Layer 2 of a small transformer language model trained on English Wikipedia (10 layers, counted from 0, width 64).
A neuron's activation on a vector x is GELU(weights . x + bias), where the dot is the dot product.

Input weights of the MLP neurons that the questions are about. A number n stands for (n - 128) times 0.0073.
n11 (bias -0.029): 144, 124, 158, 119, 140, 154, 93, 127, 121, 119, 114, 130, 128, 157, 133, 125, 97, 117, 128, 148, 115, 141, 160, 123, 123, 129, 148, 101, 137, 142, 131, 125, 106, 170, 128, 115, 148, 131, 138, 157, 115, 126, 133, 125, 124, 101, 113, 119, 102, 156, 124, 118, 156, 105, 144, 139, 151, 123, 98, 116, 131, 106, 156, 103
n13 (bias -0.055): 134, 122, 141, 176, 121, 153, 136, 123, 148, 103, 68, 142, 123, 114, 94, 161, 95, 106, 164, 126, 120, 152, 91, 190, 103, 181, 124, 88, 168, 125, 137, 112, 149, 94, 106, 113, 123, 159, 187, 113, 116, 113, 97, 140, 163, 110, 129, 143, 74, 138, 128, 90, 116, 116, 95, 148, 145, 130, 138, 119, 103, 164, 97, 112
n15 (bias -0.030): 92, 118, 126, 98, 104, 162, 136, 222, 117, 107, 100, 122, 128, 165, 153, 115, 69, 101, 98, 112, 108, 140, 145, 168, 136, 106, 157, 137, 180, 170, 136, 144, 124, 140, 119, 124, 119, 112, 156, 118, 149, 186, 132, 124, 125, 148, 118, 108, 75, 128, 149, 142, 95, 134, 91, 142, 182, 121, 123, 162, 154, 133, 106, 126
n23 (bias -0.059): 134, 130, 179, 134, 102, 115, 120, 118, 163, 103, 170, 204, 100, 163, 134, 138, 138, 144, 123, 143, 109, 81, 138, 141, 163, 101, 103, 121, 109, 114, 164, 79, 131, 129, 150, 98, 208, 115, 99, 144, 118, 97, 138, 168, 134, 52, 109, 77, 92, 149, 153, 51, 153, 136, 140, 124, 177, 116, 181, 73, 133, 143, 130, 137
n30 (bias -0.087): 82, 46, 219, 155, 94, 109, 150, 129, 147, 132, 99, 120, 76, 149, 195, 152, 129, 111, 137, 149, 87, 137, 153, 121, 169, 137, 104, 93, 142, 118, 102, 105, 104, 212, 161, 136, 142, 192, 115, 200, 113, 96, 121, 115, 160, 82, 109, 111, 114, 113, 159, 163, 39, 123, 103, 153, 115, 177, 99, 152, 135, 122, 80, 138
n43 (bias -0.052): 90, 88, 75, 135, 129, 173, 104, 108, 143, 109, 127, 119, 135, 124, 139, 147, 97, 75, 167, 126, 71, 142, 146, 109, 180, 128, 140, 97, 93, 125, 77, 154, 89, 155, 143, 102, 119, 149, 112, 120, 100, 158, 167, 150, 108, 131, 157, 151, 153, 108, 164, 101, 149, 160, 142, 116, 95, 141, 108, 124, 154, 124, 145, 118
n45 (bias -0.124): 165, 91, 128, 137, 147, 158, 121, 150, 87, 92, 109, 129, 92, 99, 172, 102, 107, 133, 124, 139, 124, 139, 164, 144, 134, 112, 94, 94, 147, 149, 112, 204, 107, 118, 141, 118, 106, 162, 219, 99, 172, 100, 139, 141, 107, 156, 121, 142, 166, 134, 125, 110, 134, 129, 163, 147, 129, 174, 95, 109, 69, 138, 103, 127
n47 (bias -0.034): 130, 145, 143, 117, 126, 110, 119, 149, 112, 107, 127, 154, 133, 132, 129, 118, 71, 126, 158, 72, 129, 94, 143, 107, 139, 131, 88, 130, 115, 117, 139, 142, 132, 166, 105, 146, 121, 125, 127, 127, 116, 107, 179, 143, 168, 87, 142, 180, 89, 145, 151, 136, 156, 143, 99, 188, 156, 135, 145, 87, 93, 106, 168, 126
n48 (bias -0.066): 141, 147, 127, 149, 149, 115, 107, 125, 169, 140, 131, 112, 109, 168, 73, 90, 89, 108, 127, 180, 105, 100, 102, 54, 130, 175, 153, 104, 184, 147, 108, 182, 176, 181, 104, 103, 146, 112, 91, 103, 128, 150, 133, 85, 114, 117, 152, 141, 81, 150, 221, 83, 127, 166, 84, 87, 153, 109, 177, 76, 98, 132, 92, 126
n50 (bias -0.014): 77, 110, 173, 100, 144, 139, 137, 142, 115, 138, 74, 177, 85, 141, 138, 77, 115, 160, 85, 83, 115, 120, 181, 130, 189, 87, 185, 152, 192, 195, 165, 175, 127, 161, 161, 136, 123, 162, 116, 91, 112, 117, 131, 110, 193, 106, 137, 180, 129, 128, 170, 145, 108, 90, 66, 77, 165, 169, 152, 145, 143, 59, 118, 120
n61 (bias -0.048): 172, 143, 145, 114, 153, 212, 167, 168, 108, 155, 119, 159, 107, 45, 209, 117, 118, 137, 156, 187, 132, 104, 154, 107, 149, 115, 39, 155, 70, 142, 221, 118, 135, 163, 152, 162, 157, 105, 153, 65, 54, 80, 160, 98, 122, 41, 114, 123, 103, 117, 167, 239, 161, 108, 119, 102, 62, 138, 152, 57, 131, 70, 87, 120
n73 (bias -0.043): 160, 85, 159, 152, 134, 99, 94, 134, 144, 162, 98, 93, 82, 97, 153, 118, 135, 131, 104, 125, 94, 136, 189, 112, 145, 150, 50, 139, 170, 118, 229, 76, 120, 137, 141, 78, 99, 157, 145, 166, 157, 128, 138, 74, 105, 176, 114, 128, 144, 129, 144, 129, 108, 102, 146, 159, 134, 126, 166, 125, 150, 149, 93, 127
n81 (bias -0.085): 108, 122, 127, 144, 139, 176, 121, 152, 98, 159, 109, 120, 127, 206, 211, 43, 156, 127, 209, 107, 152, 107, 111, 94, 147, 130, 119, 143, 122, 158, 185, 103, 89, 89, 124, 103, 134, 131, 92, 147, 121, 109, 144, 154, 94, 77, 132, 88, 129, 132, 209, 132, 177, 107, 196, 174, 135, 126, 136, 106, 165, 85, 100, 107
n83 (bias -0.016): 192, 113, 206, 119, 153, 134, 128, 113, 102, 157, 109, 150, 122, 187, 196, 149, 153, 194, 125, 180, 88, 147, 139, 113, 127, 129, 124, 159, 125, 135, 119, 170, 160, 159, 63, 114, 152, 57, 140, 132, 122, 115, 137, 83, 184, 91, 119, 160, 141, 126, 134, 108, 117, 113, 164, 84, 152, 87, 166, 105, 125, 122, 122, 81
n90 (bias -0.036): 147, 86, 126, 127, 131, 113, 83, 117, 131, 148, 126, 135, 116, 110, 141, 53, 95, 87, 189, 74, 115, 113, 169, 110, 126, 120, 103, 119, 210, 129, 117, 138, 81, 139, 113, 91, 146, 128, 139, 168, 134, 144, 175, 85, 94, 135, 130, 99, 149, 108, 133, 182, 151, 166, 146, 128, 142, 165, 117, 90, 113, 93, 168, 139
n91 (bias -0.059): 117, 150, 95, 107, 158, 168, 123, 139, 163, 161, 127, 124, 115, 110, 83, 101, 77, 182, 117, 134, 155, 157, 140, 154, 96, 117, 90, 182, 150, 153, 194, 131, 60, 129, 110, 155, 213, 107, 156, 120, 137, 152, 140, 194, 131, 114, 124, 113, 64, 144, 104, 114, 125, 113, 47, 129, 161, 145, 136, 110, 93, 127, 163, 106
n93 (bias -0.088): 176, 99, 104, 157, 156, 143, 113, 124, 171, 101, 111, 116, 110, 52, 136, 103, 48, 120, 123, 138, 121, 79, 182, 151, 115, 139, 113, 154, 169, 165, 113, 217, 172, 144, 124, 150, 104, 188, 184, 178, 152, 120, 100, 95, 215, 146, 137, 140, 86, 132, 106, 146, 146, 139, 160, 94, 155, 99, 100, 127, 99, 151, 90, 97
n95 (bias -0.067): 106, 99, 108, 135, 153, 73, 140, 156, 75, 129, 118, 112, 137, 151, 118, 109, 129, 171, 152, 127, 142, 122, 128, 101, 170, 120, 149, 87, 134, 173, 111, 145, 73, 152, 121, 150, 102, 130, 145, 158, 86, 163, 117, 136, 116, 136, 145, 101, 141, 134, 148, 133, 186, 121, 161, 147, 79, 153, 130, 140, 130, 91, 141, 102
n96 (bias -0.043): 141, 141, 177, 146, 158, 145, 143, 201, 180, 116, 105, 112, 96, 89, 140, 107, 159, 143, 140, 182, 99, 116, 146, 123, 101, 179, 100, 172, 131, 164, 195, 75, 137, 132, 119, 167, 194, 97, 144, 114, 102, 124, 134, 107, 114, 77, 87, 109, 84, 148, 123, 133, 153, 149, 83, 98, 140, 121, 129, 6, 133, 110, 133, 109
n105 (bias -0.051): 110, 130, 142, 165, 110, 147, 102, 148, 125, 116, 173, 119, 153, 96, 162, 91, 87, 148, 104, 78, 138, 144, 116, 121, 133, 153, 124, 98, 187, 137, 117, 161, 57, 96, 133, 186, 158, 134, 143, 120, 80, 136, 193, 163, 154, 111, 141, 133, 41, 105, 163, 156, 103, 127, 43, 128, 93, 119, 92, 137, 142, 154, 94, 95
n112 (bias -0.033): 85, 110, 118, 122, 105, 122, 137, 119, 100, 127, 103, 133, 105, 144, 94, 128, 128, 127, 79, 169, 106, 84, 168, 70, 193, 120, 110, 140, 122, 148, 157, 105, 114, 160, 154, 120, 113, 109, 128, 101, 93, 122, 122, 231, 168, 103, 107, 181, 124, 147, 181, 134, 148, 121, 152, 111, 148, 156, 164, 143, 145, 107, 132, 130
n118 (bias -0.082): 153, 89, 121, 150, 123, 125, 104, 114, 108, 121, 139, 208, 96, 114, 107, 176, 114, 128, 146, 138, 114, 123, 138, 112, 139, 138, 134, 126, 113, 146, 97, 197, 151, 151, 108, 106, 158, 132, 107, 118, 76, 132, 138, 157, 140, 116, 109, 140, 109, 153, 169, 141, 130, 134, 157, 168, 99, 114, 120, 81, 138, 145, 134, 120
n133 (bias -0.003): 89, 125, 192, 128, 152, 114, 123, 162, 130, 95, 98, 130, 102, 131, 176, 112, 150, 167, 113, 158, 126, 53, 121, 139, 185, 216, 112, 131, 154, 142, 116, 91, 139, 136, 89, 166, 131, 140, 152, 100, 147, 116, 128, 100, 102, 120, 115, 40, 123, 148, 105, 92, 88, 115, 129, 113, 122, 173, 123, 144, 59, 122, 91, 139
n142 (bias -0.026): 141, 142, 126, 131, 183, 144, 90, 138, 98, 115, 109, 109, 108, 116, 170, 93, 139, 65, 161, 102, 124, 118, 134, 126, 166, 125, 163, 98, 176, 130, 84, 129, 87, 97, 88, 137, 156, 107, 108, 136, 149, 102, 206, 171, 143, 133, 146, 108, 156, 124, 141, 49, 204, 142, 151, 130, 185, 110, 131, 74, 114, 100, 150, 137
n165 (bias -0.025): 118, 89, 142, 115, 138, 187, 128, 128, 138, 122, 111, 195, 129, 168, 121, 135, 163, 154, 165, 134, 172, 63, 109, 103, 156, 137, 98, 175, 85, 150, 95, 147, 159, 128, 88, 135, 173, 102, 133, 184, 114, 90, 107, 133, 129, 87, 158, 105, 92, 151, 190, 176, 141, 97, 138, 152, 84, 143, 110, 118, 160, 92, 104, 113
n168 (bias -0.134): 189, 115, 133, 155, 166, 135, 132, 100, 127, 84, 130, 180, 121, 148, 97, 128, 75, 120, 68, 172, 144, 57, 98, 120, 176, 162, 190, 132, 81, 162, 119, 140, 95, 120, 121, 105, 135, 139, 176, 106, 40, 163, 112, 109, 139, 149, 133, 159, 121, 154, 185, 146, 106, 158, 80, 106, 164, 144, 127, 92, 88, 96, 135, 98
n186 (bias -0.090): 126, 110, 130, 152, 102, 120, 138, 156, 122, 117, 70, 143, 118, 154, 86, 132, 80, 110, 108, 138, 137, 179, 83, 102, 117, 146, 200, 73, 74, 158, 129, 125, 67, 185, 104, 139, 185, 126, 122, 142, 122, 156, 197, 172, 101, 137, 119, 130, 93, 146, 108, 138, 127, 147, 116, 134, 178, 140, 190, 167, 116, 106, 104, 84
n209 (bias -0.070): 158, 140, 165, 132, 90, 230, 73, 133, 112, 85, 71, 124, 118, 117, 129, 168, 142, 82, 158, 115, 147, 154, 81, 162, 152, 130, 134, 145, 114, 129, 146, 175, 99, 149, 150, 91, 102, 211, 140, 135, 182, 154, 128, 164, 160, 150, 153, 160, 81, 121, 119, 127, 106, 129, 74, 113, 78, 130, 86, 166, 74, 119, 83, 89
n210 (bias -0.028): 134, 119, 204, 124, 90, 148, 103, 132, 96, 134, 125, 141, 103, 131, 187, 114, 124, 178, 191, 110, 138, 112, 155, 152, 146, 118, 52, 145, 111, 157, 166, 140, 70, 182, 159, 50, 120, 89, 139, 204, 128, 122, 161, 87, 136, 129, 99, 136, 105, 123, 109, 156, 135, 114, 182, 140, 186, 104, 141, 126, 66, 146, 137, 118
n214 (bias -0.020): 137, 108, 194, 139, 127, 92, 109, 124, 139, 101, 142, 155, 112, 120, 123, 145, 132, 105, 67, 121, 179, 75, 126, 105, 182, 175, 112, 135, 86, 140, 121, 97, 135, 106, 121, 128, 172, 106, 179, 123, 131, 118, 122, 122, 161, 128, 97, 65, 137, 143, 145, 97, 108, 117, 99, 131, 154, 136, 122, 99, 116, 124, 143, 137
n219 (bias -0.083): 148, 116, 169, 133, 104, 161, 129, 115, 179, 51, 197, 169, 116, 194, 192, 122, 107, 179, 128, 66, 57, 81, 196, 52, 113, 133, 125, 139, 190, 141, 77, 86, 155, 118, 156, 155, 162, 148, 164, 168, 83, 125, 110, 95, 113, 82, 143, 39, 101, 131, 134, 118, 158, 134, 119, 120, 132, 138, 126, 132, 105, 200, 121, 109
n237 (bias -0.061): 123, 139, 137, 112, 89, 209, 108, 178, 95, 160, 160, 135, 107, 116, 111, 146, 169, 160, 177, 59, 206, 136, 98, 64, 161, 168, 73, 104, 132, 146, 142, 169, 118, 128, 154, 106, 122, 70, 145, 181, 68, 69, 137, 115, 173, 57, 137, 154, 109, 115, 114, 108, 219, 140, 125, 127, 142, 194, 127, 143, 115, 107, 115, 105

Each question shows a token from some text and the vector x that enters the MLP there. A number n stands for (n - 128) times 0.03.

" G": 139, 165, 112, 71, 139, 138, 95, 61, 123, 145, 137, 139, 202, 136, 86, 129, 125, 126, 104, 137, 101, 162, 117, 125, 96, 128, 138, 132, 137, 91, 132, 129, 144, 146, 100, 150, 125, 119, 123, 111, 115, 134, 86, 112, 127, 127, 96, 125, 124, 188, 139, 137, 78, 102, 127, 146, 123, 83, 111, 166, 161, 160, 123, 214
Which of these neurons fires most? n48

"n": 138, 109, 98, 68, 142, 118, 96, 110, 105, 141, 143, 114, 196, 127, 105, 109, 119, 123, 117, 132, 139, 167, 139, 106, 122, 108, 146, 126, 137, 116, 141, 130, 125, 127, 141, 123, 95, 143, 107, 106, 136, 134, 110, 108, 126, 141, 76, 129, 134, 201, 118, 142, 133, 117, 129, 106, 118, 143, 111, 160, 140, 130, 161, 207
Which of these neurons fires most? n90

"\n": 124, 142, 134, 91, 148, 135, 121, 110, 121, 129, 134, 113, 157, 137, 141, 124, 139, 121, 125, 118, 116, 141, 149, 127, 76, 131, 128, 143, 131, 104, 128, 121, 128, 128, 111, 132, 148, 128, 122, 127, 126, 122, 53, 90, 100, 124, 94, 130, 140, 189, 110, 124, 108, 114, 110, 107, 140, 104, 104, 132, 148, 146, 138, 244
Which three neurons fire most, strongest first? n219, n96, n11

"18": 135, 157, 113, 93, 144, 110, 99, 70, 113, 137, 176, 101, 202, 133, 134, 124, 136, 144, 116, 117, 134, 141, 125, 100, 105, 117, 136, 132, 121, 94, 137, 135, 118, 107, 130, 109, 131, 141, 117, 119, 128, 89, 134, 124, 109, 125, 93, 126, 151, 197, 132, 129, 138, 110, 138, 129, 103, 120, 103, 82, 151, 138, 134, 225
The most active neuron and its activation: n81, at about 0.26

" Great": 136, 174, 97, 69, 135, 127, 95, 85, 118, 135, 162, 129, 209, 110, 129, 160, 107, 139, 99, 123, 131, 148, 133, 146, 121, 123, 139, 117, 157, 60, 109, 121, 105, 151, 136, 155, 128, 135, 103, 145, 111, 92, 96, 138, 135, 106, 107, 142, 97, 182, 132, 149, 118, 101, 118, 112, 120, 95, 103, 184, 147, 172, 111, 209
Which of these neurons fires most? n105

"pe": 138, 112, 90, 62, 143, 142, 109, 119, 99, 142, 138, 131, 199, 112, 136, 121, 119, 109, 154, 117, 139, 149, 144, 101, 88, 88, 136, 151, 118, 107, 141, 113, 123, 113, 129, 136, 102, 126, 110, 129, 131, 105, 105, 129, 133, 142, 90, 152, 130, 193, 128, 151, 134, 100, 142, 119, 139, 148, 103, 166, 164, 113, 136, 205
Which of these neurons fires most? n81

"h": 133, 162, 112, 64, 150, 94, 99, 85, 103, 113, 141, 131, 199, 137, 114, 123, 127, 142, 139, 136, 131, 137, 128, 114, 118, 97, 126, 139, 139, 100, 116, 130, 138, 117, 119, 148, 106, 134, 114, 144, 128, 125, 98, 103, 111, 135, 95, 115, 154, 195, 122, 133, 160, 121, 142, 151, 97, 81, 102, 141, 131, 137, 145, 210
The most active neuron and its activation: n95, at about 0.58

"fe": 119, 135, 81, 76, 139, 128, 109, 137, 104, 119, 150, 103, 177, 126, 138, 118, 122, 139, 160, 99, 150, 170, 108, 138, 143, 113, 123, 149, 102, 104, 151, 134, 132, 120, 124, 111, 104, 119, 107, 125, 139, 110, 120, 128, 125, 119, 69, 117, 123, 214, 140, 139, 137, 105, 127, 139, 137, 134, 97, 147, 165, 126, 132, 183
Which of these neurons fires most? n81

"ly": 140, 131, 90, 57, 145, 142, 102, 85, 96, 117, 134, 132, 154, 114, 140, 129, 115, 137, 135, 135, 110, 153, 137, 126, 137, 108, 141, 159, 102, 82, 142, 133, 130, 158, 135, 131, 129, 140, 108, 112, 122, 114, 101, 120, 109, 119, 88, 131, 146, 202, 133, 141, 134, 107, 139, 119, 112, 168, 111, 144, 151, 133, 136, 204
Which of these neurons fires most? n61

"wa": 111, 146, 91, 73, 150, 134, 105, 78, 105, 132, 145, 106, 208, 120, 130, 135, 146, 124, 152, 118, 129, 162, 117, 128, 120, 109, 93, 131, 110, 100, 134, 113, 122, 112, 127, 118, 106, 125, 128, 153, 142, 128, 117, 127, 121, 136, 85, 97, 146, 198, 102, 133, 147, 108, 158, 153, 138, 85, 104, 126, 141, 127, 135, 206
The most active neuron and its activation: n81, at about 0.67

" E": 147, 119, 99, 82, 145, 124, 122, 50, 99, 114, 139, 132, 178, 125, 99, 143, 106, 131, 105, 115, 151, 158, 125, 141, 139, 124, 157, 142, 105, 106, 124, 135, 148, 133, 131, 141, 118, 127, 133, 110, 117, 125, 82, 105, 132, 128, 72, 146, 150, 213, 142, 133, 98, 129, 108, 125, 132, 107, 98, 144, 145, 167, 128, 186
Which two neurons fire most, strongest first? n168, n118

" for": 123, 143, 127, 77, 143, 124, 116, 82, 107, 124, 127, 88, 132, 112, 150, 119, 141, 134, 139, 117, 135, 157, 140, 145, 101, 90, 126, 137, 131, 66, 151, 138, 139, 142, 134, 107, 126, 133, 117, 115, 138, 110, 111, 119, 148, 129, 86, 129, 113, 202, 123, 117, 119, 112, 152, 109, 130, 149, 105, 165, 132, 146, 108, 220
Which three neurons fire most, strongest first? n73, n210, n45

" ": 132, 145, 120, 74, 143, 112, 94, 128, 116, 117, 133, 121, 195, 138, 124, 172, 128, 125, 126, 133, 142, 155, 136, 131, 104, 127, 138, 120, 113, 88, 129, 139, 144, 113, 113, 139, 118, 120, 127, 117, 129, 138, 33, 115, 121, 123, 88, 139, 130, 191, 131, 124, 104, 108, 128, 120, 121, 121, 113, 106, 138, 138, 134, 227
The most active neuron and its activation: n214, at about 0.16

"ent": 122, 140, 104, 62, 140, 124, 84, 110, 109, 141, 148, 114, 167, 133, 132, 124, 127, 146, 129, 97, 117, 153, 114, 130, 120, 88, 137, 143, 113, 70, 138, 147, 136, 140, 114, 106, 119, 127, 112, 149, 121, 118, 116, 123, 133, 124, 87, 131, 118, 213, 139, 154, 136, 121, 125, 117, 126, 124, 116, 182, 155, 143, 114, 196
Which of these neurons fires most? n15

" Le": 127, 144, 109, 74, 141, 109, 111, 87, 126, 110, 148, 112, 192, 117, 89, 117, 93, 116, 106, 120, 148, 162, 131, 152, 110, 128, 146, 118, 136, 86, 138, 123, 134, 144, 132, 126, 112, 129, 113, 120, 131, 128, 84, 100, 137, 130, 87, 158, 128, 195, 110, 131, 121, 106, 117, 156, 152, 87, 117, 144, 140, 154, 126, 218
Which of these neurons fires most? n13

" character": 137, 116, 143, 65, 140, 129, 115, 126, 133, 138, 121, 143, 191, 108, 118, 137, 140, 116, 123, 102, 133, 166, 112, 161, 112, 104, 138, 124, 151, 82, 139, 135, 139, 133, 144, 112, 130, 92, 128, 149, 137, 127, 141, 93, 103, 103, 94, 151, 144, 186, 93, 97, 144, 90, 119, 98, 116, 95, 99, 191, 182, 126, 116, 205
The most active neuron and its activation: n11, at about 0.35

" Car": 139, 141, 93, 78, 146, 125, 123, 51, 103, 114, 139, 130, 193, 101, 128, 97, 121, 143, 108, 123, 117, 173, 145, 130, 103, 121, 128, 138, 127, 84, 112, 130, 137, 135, 138, 153, 124, 135, 160, 131, 128, 114, 105, 132, 118, 144, 72, 118, 112, 205, 114, 137, 94, 133, 146, 100, 127, 118, 99, 180, 163, 169, 116, 179
Which of these neurons fires most? n93

" may": 144, 146, 87, 79, 151, 131, 124, 104, 107, 121, 153, 144, 148, 98, 158, 118, 109, 137, 138, 99, 114, 151, 147, 144, 95, 100, 119, 116, 140, 98, 139, 161, 142, 157, 138, 122, 122, 139, 116, 130, 142, 112, 113, 70, 108, 131, 79, 145, 135, 195, 111, 142, 135, 104, 148, 84, 124, 125, 91, 169, 131, 153, 122, 203
The most active neuron and its activation: n93, at about 1.9

" R": 127, 152, 102, 82, 145, 113, 107, 51, 100, 131, 119, 119, 188, 133, 89, 129, 125, 129, 125, 155, 131, 170, 139, 123, 104, 121, 135, 148, 147, 111, 111, 137, 167, 144, 157, 154, 107, 134, 119, 106, 126, 119, 101, 98, 127, 119, 81, 120, 138, 204, 125, 129, 102, 115, 131, 125, 102, 80, 116, 129, 131, 168, 142, 196
Which of these neurons fires most? n48

":": 120, 108, 135, 87, 143, 118, 105, 107, 95, 148, 142, 136, 137, 107, 136, 135, 147, 127, 113, 128, 156, 157, 132, 123, 115, 111, 133, 120, 108, 103, 109, 135, 143, 120, 136, 118, 146, 131, 123, 129, 135, 122, 101, 134, 135, 110, 75, 128, 149, 209, 130, 134, 132, 131, 115, 92, 113, 128, 93, 144, 129, 145, 121, 217
Which of these neurons fires most? n214

"act": 135, 172, 113, 65, 148, 122, 86, 108, 108, 117, 133, 105, 206, 127, 109, 166, 160, 151, 135, 95, 119, 152, 86, 117, 122, 108, 157, 132, 126, 84, 140, 122, 134, 117, 132, 125, 145, 117, 91, 157, 127, 122, 136, 98, 107, 104, 100, 138, 121, 192, 134, 116, 154, 97, 121, 102, 136, 117, 105, 157, 169, 134, 138, 197
Which of these neurons fires most? n237

" se": 134, 108, 102, 75, 139, 134, 103, 91, 103, 110, 135, 136, 176, 122, 143, 157, 134, 122, 135, 120, 118, 176, 112, 168, 104, 117, 141, 134, 110, 74, 157, 136, 139, 135, 125, 103, 107, 127, 136, 110, 157, 110, 101, 114, 143, 138, 78, 165, 131, 211, 113, 106, 104, 112, 125, 130, 143, 121, 107, 139, 140, 132, 121, 192
Which of these neurons fires most? n209

"T": 134, 166, 108, 89, 148, 115, 102, 75, 106, 153, 139, 134, 200, 132, 126, 115, 132, 114, 138, 105, 148, 154, 102, 121, 108, 102, 167, 134, 143, 102, 129, 140, 153, 124, 98, 118, 92, 100, 109, 116, 102, 122, 121, 105, 143, 128, 82, 123, 135, 203, 148, 125, 119, 126, 115, 129, 131, 85, 104, 106, 155, 149, 136, 206
The most active neuron and its activation: n48, at about 0.91

"und": 142, 141, 131, 56, 143, 122, 110, 123, 106, 139, 153, 127, 189, 135, 127, 137, 122, 151, 105, 96, 130, 169, 112, 116, 104, 102, 132, 127, 128, 103, 110, 145, 113, 94, 118, 130, 130, 130, 102, 153, 151, 107, 119, 104, 127, 106, 84, 129, 110, 210, 126, 140, 142, 119, 141, 114, 117, 137, 116, 190, 151, 148, 131, 180
Which three neurons fire most, strongest first? n237, n11, n219

"ity": 108, 132, 117, 61, 146, 154, 109, 120, 103, 139, 164, 130, 181, 114, 128, 134, 122, 112, 117, 128, 128, 143, 126, 128, 115, 96, 124, 142, 117, 97, 142, 141, 132, 131, 118, 143, 132, 120, 118, 153, 135, 111, 125, 133, 113, 112, 92, 106, 132, 194, 139, 141, 112, 97, 123, 112, 112, 146, 105, 159, 169, 125, 123, 216
The most active neuron and its activation: n165, at about 1.2

"ic": 138, 120, 106, 67, 140, 119, 108, 109, 98, 145, 131, 137, 188, 121, 103, 143, 128, 141, 116, 124, 131, 183, 121, 117, 102, 93, 184, 119, 108, 90, 119, 135, 103, 145, 116, 127, 147, 133, 90, 129, 128, 135, 140, 127, 124, 137, 87, 112, 134, 209, 116, 129, 136, 116, 116, 106, 125, 138, 122, 169, 149, 133, 122, 193
Which of these neurons fires most? n186

"ing": 134, 113, 104, 64, 140, 151, 102, 101, 100, 145, 138, 125, 149, 112, 136, 133, 149, 131, 124, 121, 129, 162, 130, 123, 115, 80, 142, 156, 114, 84, 104, 130, 146, 135, 106, 111, 134, 124, 98, 155, 135, 120, 132, 134, 137, 120, 81, 124, 133, 213, 131, 139, 130, 117, 134, 106, 120, 130, 121, 164, 160, 136, 112, 192
Which three neurons fire most, strongest first? n165, n83, n118

" (": 115, 136, 118, 91, 144, 105, 102, 119, 116, 124, 143, 136, 167, 134, 157, 138, 139, 128, 114, 148, 132, 166, 112, 135, 103, 123, 127, 120, 105, 121, 140, 116, 139, 132, 129, 144, 137, 134, 103, 127, 138, 116, 31, 97, 120, 105, 90, 112, 122, 193, 119, 125, 122, 118, 114, 131, 138, 127, 93, 166, 134, 154, 104, 231
Which three neurons fire most, strongest first? n133, n30, n214

"4": 131, 162, 139, 86, 142, 103, 108, 63, 119, 139, 172, 124, 203, 127, 138, 132, 121, 131, 123, 132, 128, 143, 126, 117, 105, 116, 172, 115, 119, 102, 125, 155, 121, 123, 128, 109, 115, 149, 89, 111, 140, 96, 119, 125, 113, 132, 103, 102, 156, 185, 113, 109, 144, 110, 132, 134, 117, 94, 113, 74, 142, 127, 122, 233
Which two neurons fire most, strongest first? n142, n23

"9": 126, 151, 113, 92, 149, 104, 115, 74, 106, 134, 165, 122, 179, 131, 143, 136, 131, 146, 112, 104, 150, 163, 117, 130, 112, 117, 169, 130, 118, 110, 123, 151, 137, 117, 136, 91, 120, 148, 109, 115, 136, 95, 112, 128, 114, 129, 76, 99, 152, 207, 122, 104, 143, 123, 136, 120, 115, 113, 103, 68, 147, 136, 128, 203
The most active neuron and its activation: n142, at about 0.62

"st": 140, 131, 98, 66, 142, 122, 105, 97, 93, 139, 159, 149, 156, 141, 122, 130, 128, 154, 121, 103, 118, 145, 135, 109, 107, 100, 145, 141, 129, 93, 139, 127, 145, 117, 112, 127, 114, 116, 111, 129, 146, 105, 127, 114, 126, 112, 77, 145, 108, 215, 144, 141, 142, 126, 116, 120, 116, 136, 110, 162, 155, 143, 150, 184
The most active neuron and its activation: n47, at about 0.44

" 3": 126, 147, 130, 90, 141, 112, 104, 51, 113, 141, 154, 145, 174, 123, 137, 177, 115, 118, 120, 129, 134, 129, 145, 133, 112, 135, 148, 127, 104, 105, 123, 158, 139, 150, 128, 131, 124, 131, 104, 106, 126, 104, 83, 117, 115, 111, 75, 114, 149, 198, 125, 128, 115, 115, 130, 128, 107, 92, 105, 117, 149, 164, 131, 217
Which two neurons fire most, strongest first? n118, n214

"an": 115, 135, 101, 65, 146, 102, 112, 92, 103, 132, 139, 98, 183, 128, 129, 121, 133, 137, 107, 108, 139, 173, 120, 138, 102, 99, 145, 160, 134, 99, 127, 139, 124, 107, 140, 114, 122, 149, 112, 117, 121, 134, 152, 119, 134, 114, 76, 115, 134, 205, 99, 126, 133, 114, 134, 127, 113, 154, 114, 163, 158, 134, 156, 193
Which of these neurons fires most? n91

".": 122, 145, 122, 85, 146, 107, 115, 116, 107, 117, 151, 134, 175, 115, 132, 110, 137, 104, 131, 136, 112, 140, 137, 103, 112, 108, 139, 118, 130, 83, 135, 114, 154, 110, 115, 131, 135, 121, 107, 149, 133, 138, 107, 128, 113, 121, 101, 122, 153, 187, 114, 123, 145, 111, 143, 108, 115, 119, 107, 109, 128, 143, 131, 245
Which three neurons fire most, strongest first? n142, n23, n90

"t": 131, 136, 113, 58, 136, 116, 94, 125, 102, 129, 138, 122, 195, 136, 101, 137, 135, 138, 148, 111, 149, 146, 139, 112, 128, 89, 140, 132, 146, 110, 124, 143, 134, 114, 114, 146, 97, 121, 88, 132, 131, 125, 113, 129, 122, 127, 78, 134, 136, 205, 138, 158, 134, 119, 114, 116, 116, 111, 112, 156, 132, 125, 154, 196
Which of these neurons fires most? n95

"on": 121, 135, 136, 61, 143, 103, 107, 84, 111, 140, 136, 126, 174, 123, 125, 123, 104, 144, 109, 104, 135, 159, 140, 128, 110, 93, 156, 151, 131, 109, 135, 146, 129, 126, 134, 108, 108, 135, 108, 115, 123, 120, 107, 99, 134, 146, 74, 142, 126, 209, 115, 122, 153, 118, 122, 119, 126, 141, 120, 173, 138, 132, 150, 193
The most active neuron and its activation: n50, at about 1.5

" of": 133, 148, 136, 76, 138, 121, 109, 92, 105, 124, 133, 113, 151, 112, 153, 121, 117, 143, 137, 102, 151, 152, 150, 118, 116, 82, 136, 114, 124, 63, 143, 126, 120, 140, 125, 124, 146, 129, 105, 129, 124, 125, 109, 137, 127, 124, 93, 125, 130, 192, 145, 134, 112, 107, 141, 108, 133, 131, 92, 173, 138, 146, 115, 231
Which two neurons fire most, strongest first? n30, n11

",": 123, 138, 129, 77, 139, 102, 111, 97, 121, 126, 140, 123, 154, 124, 155, 126, 120, 135, 128, 130, 122, 152, 136, 110, 132, 119, 129, 117, 124, 71, 130, 111, 131, 148, 133, 129, 144, 126, 131, 131, 128, 123, 109, 111, 117, 114, 94, 111, 157, 193, 134, 130, 112, 99, 135, 114, 125, 142, 100, 135, 130, 128, 125, 243
Which of these neurons fires most? n30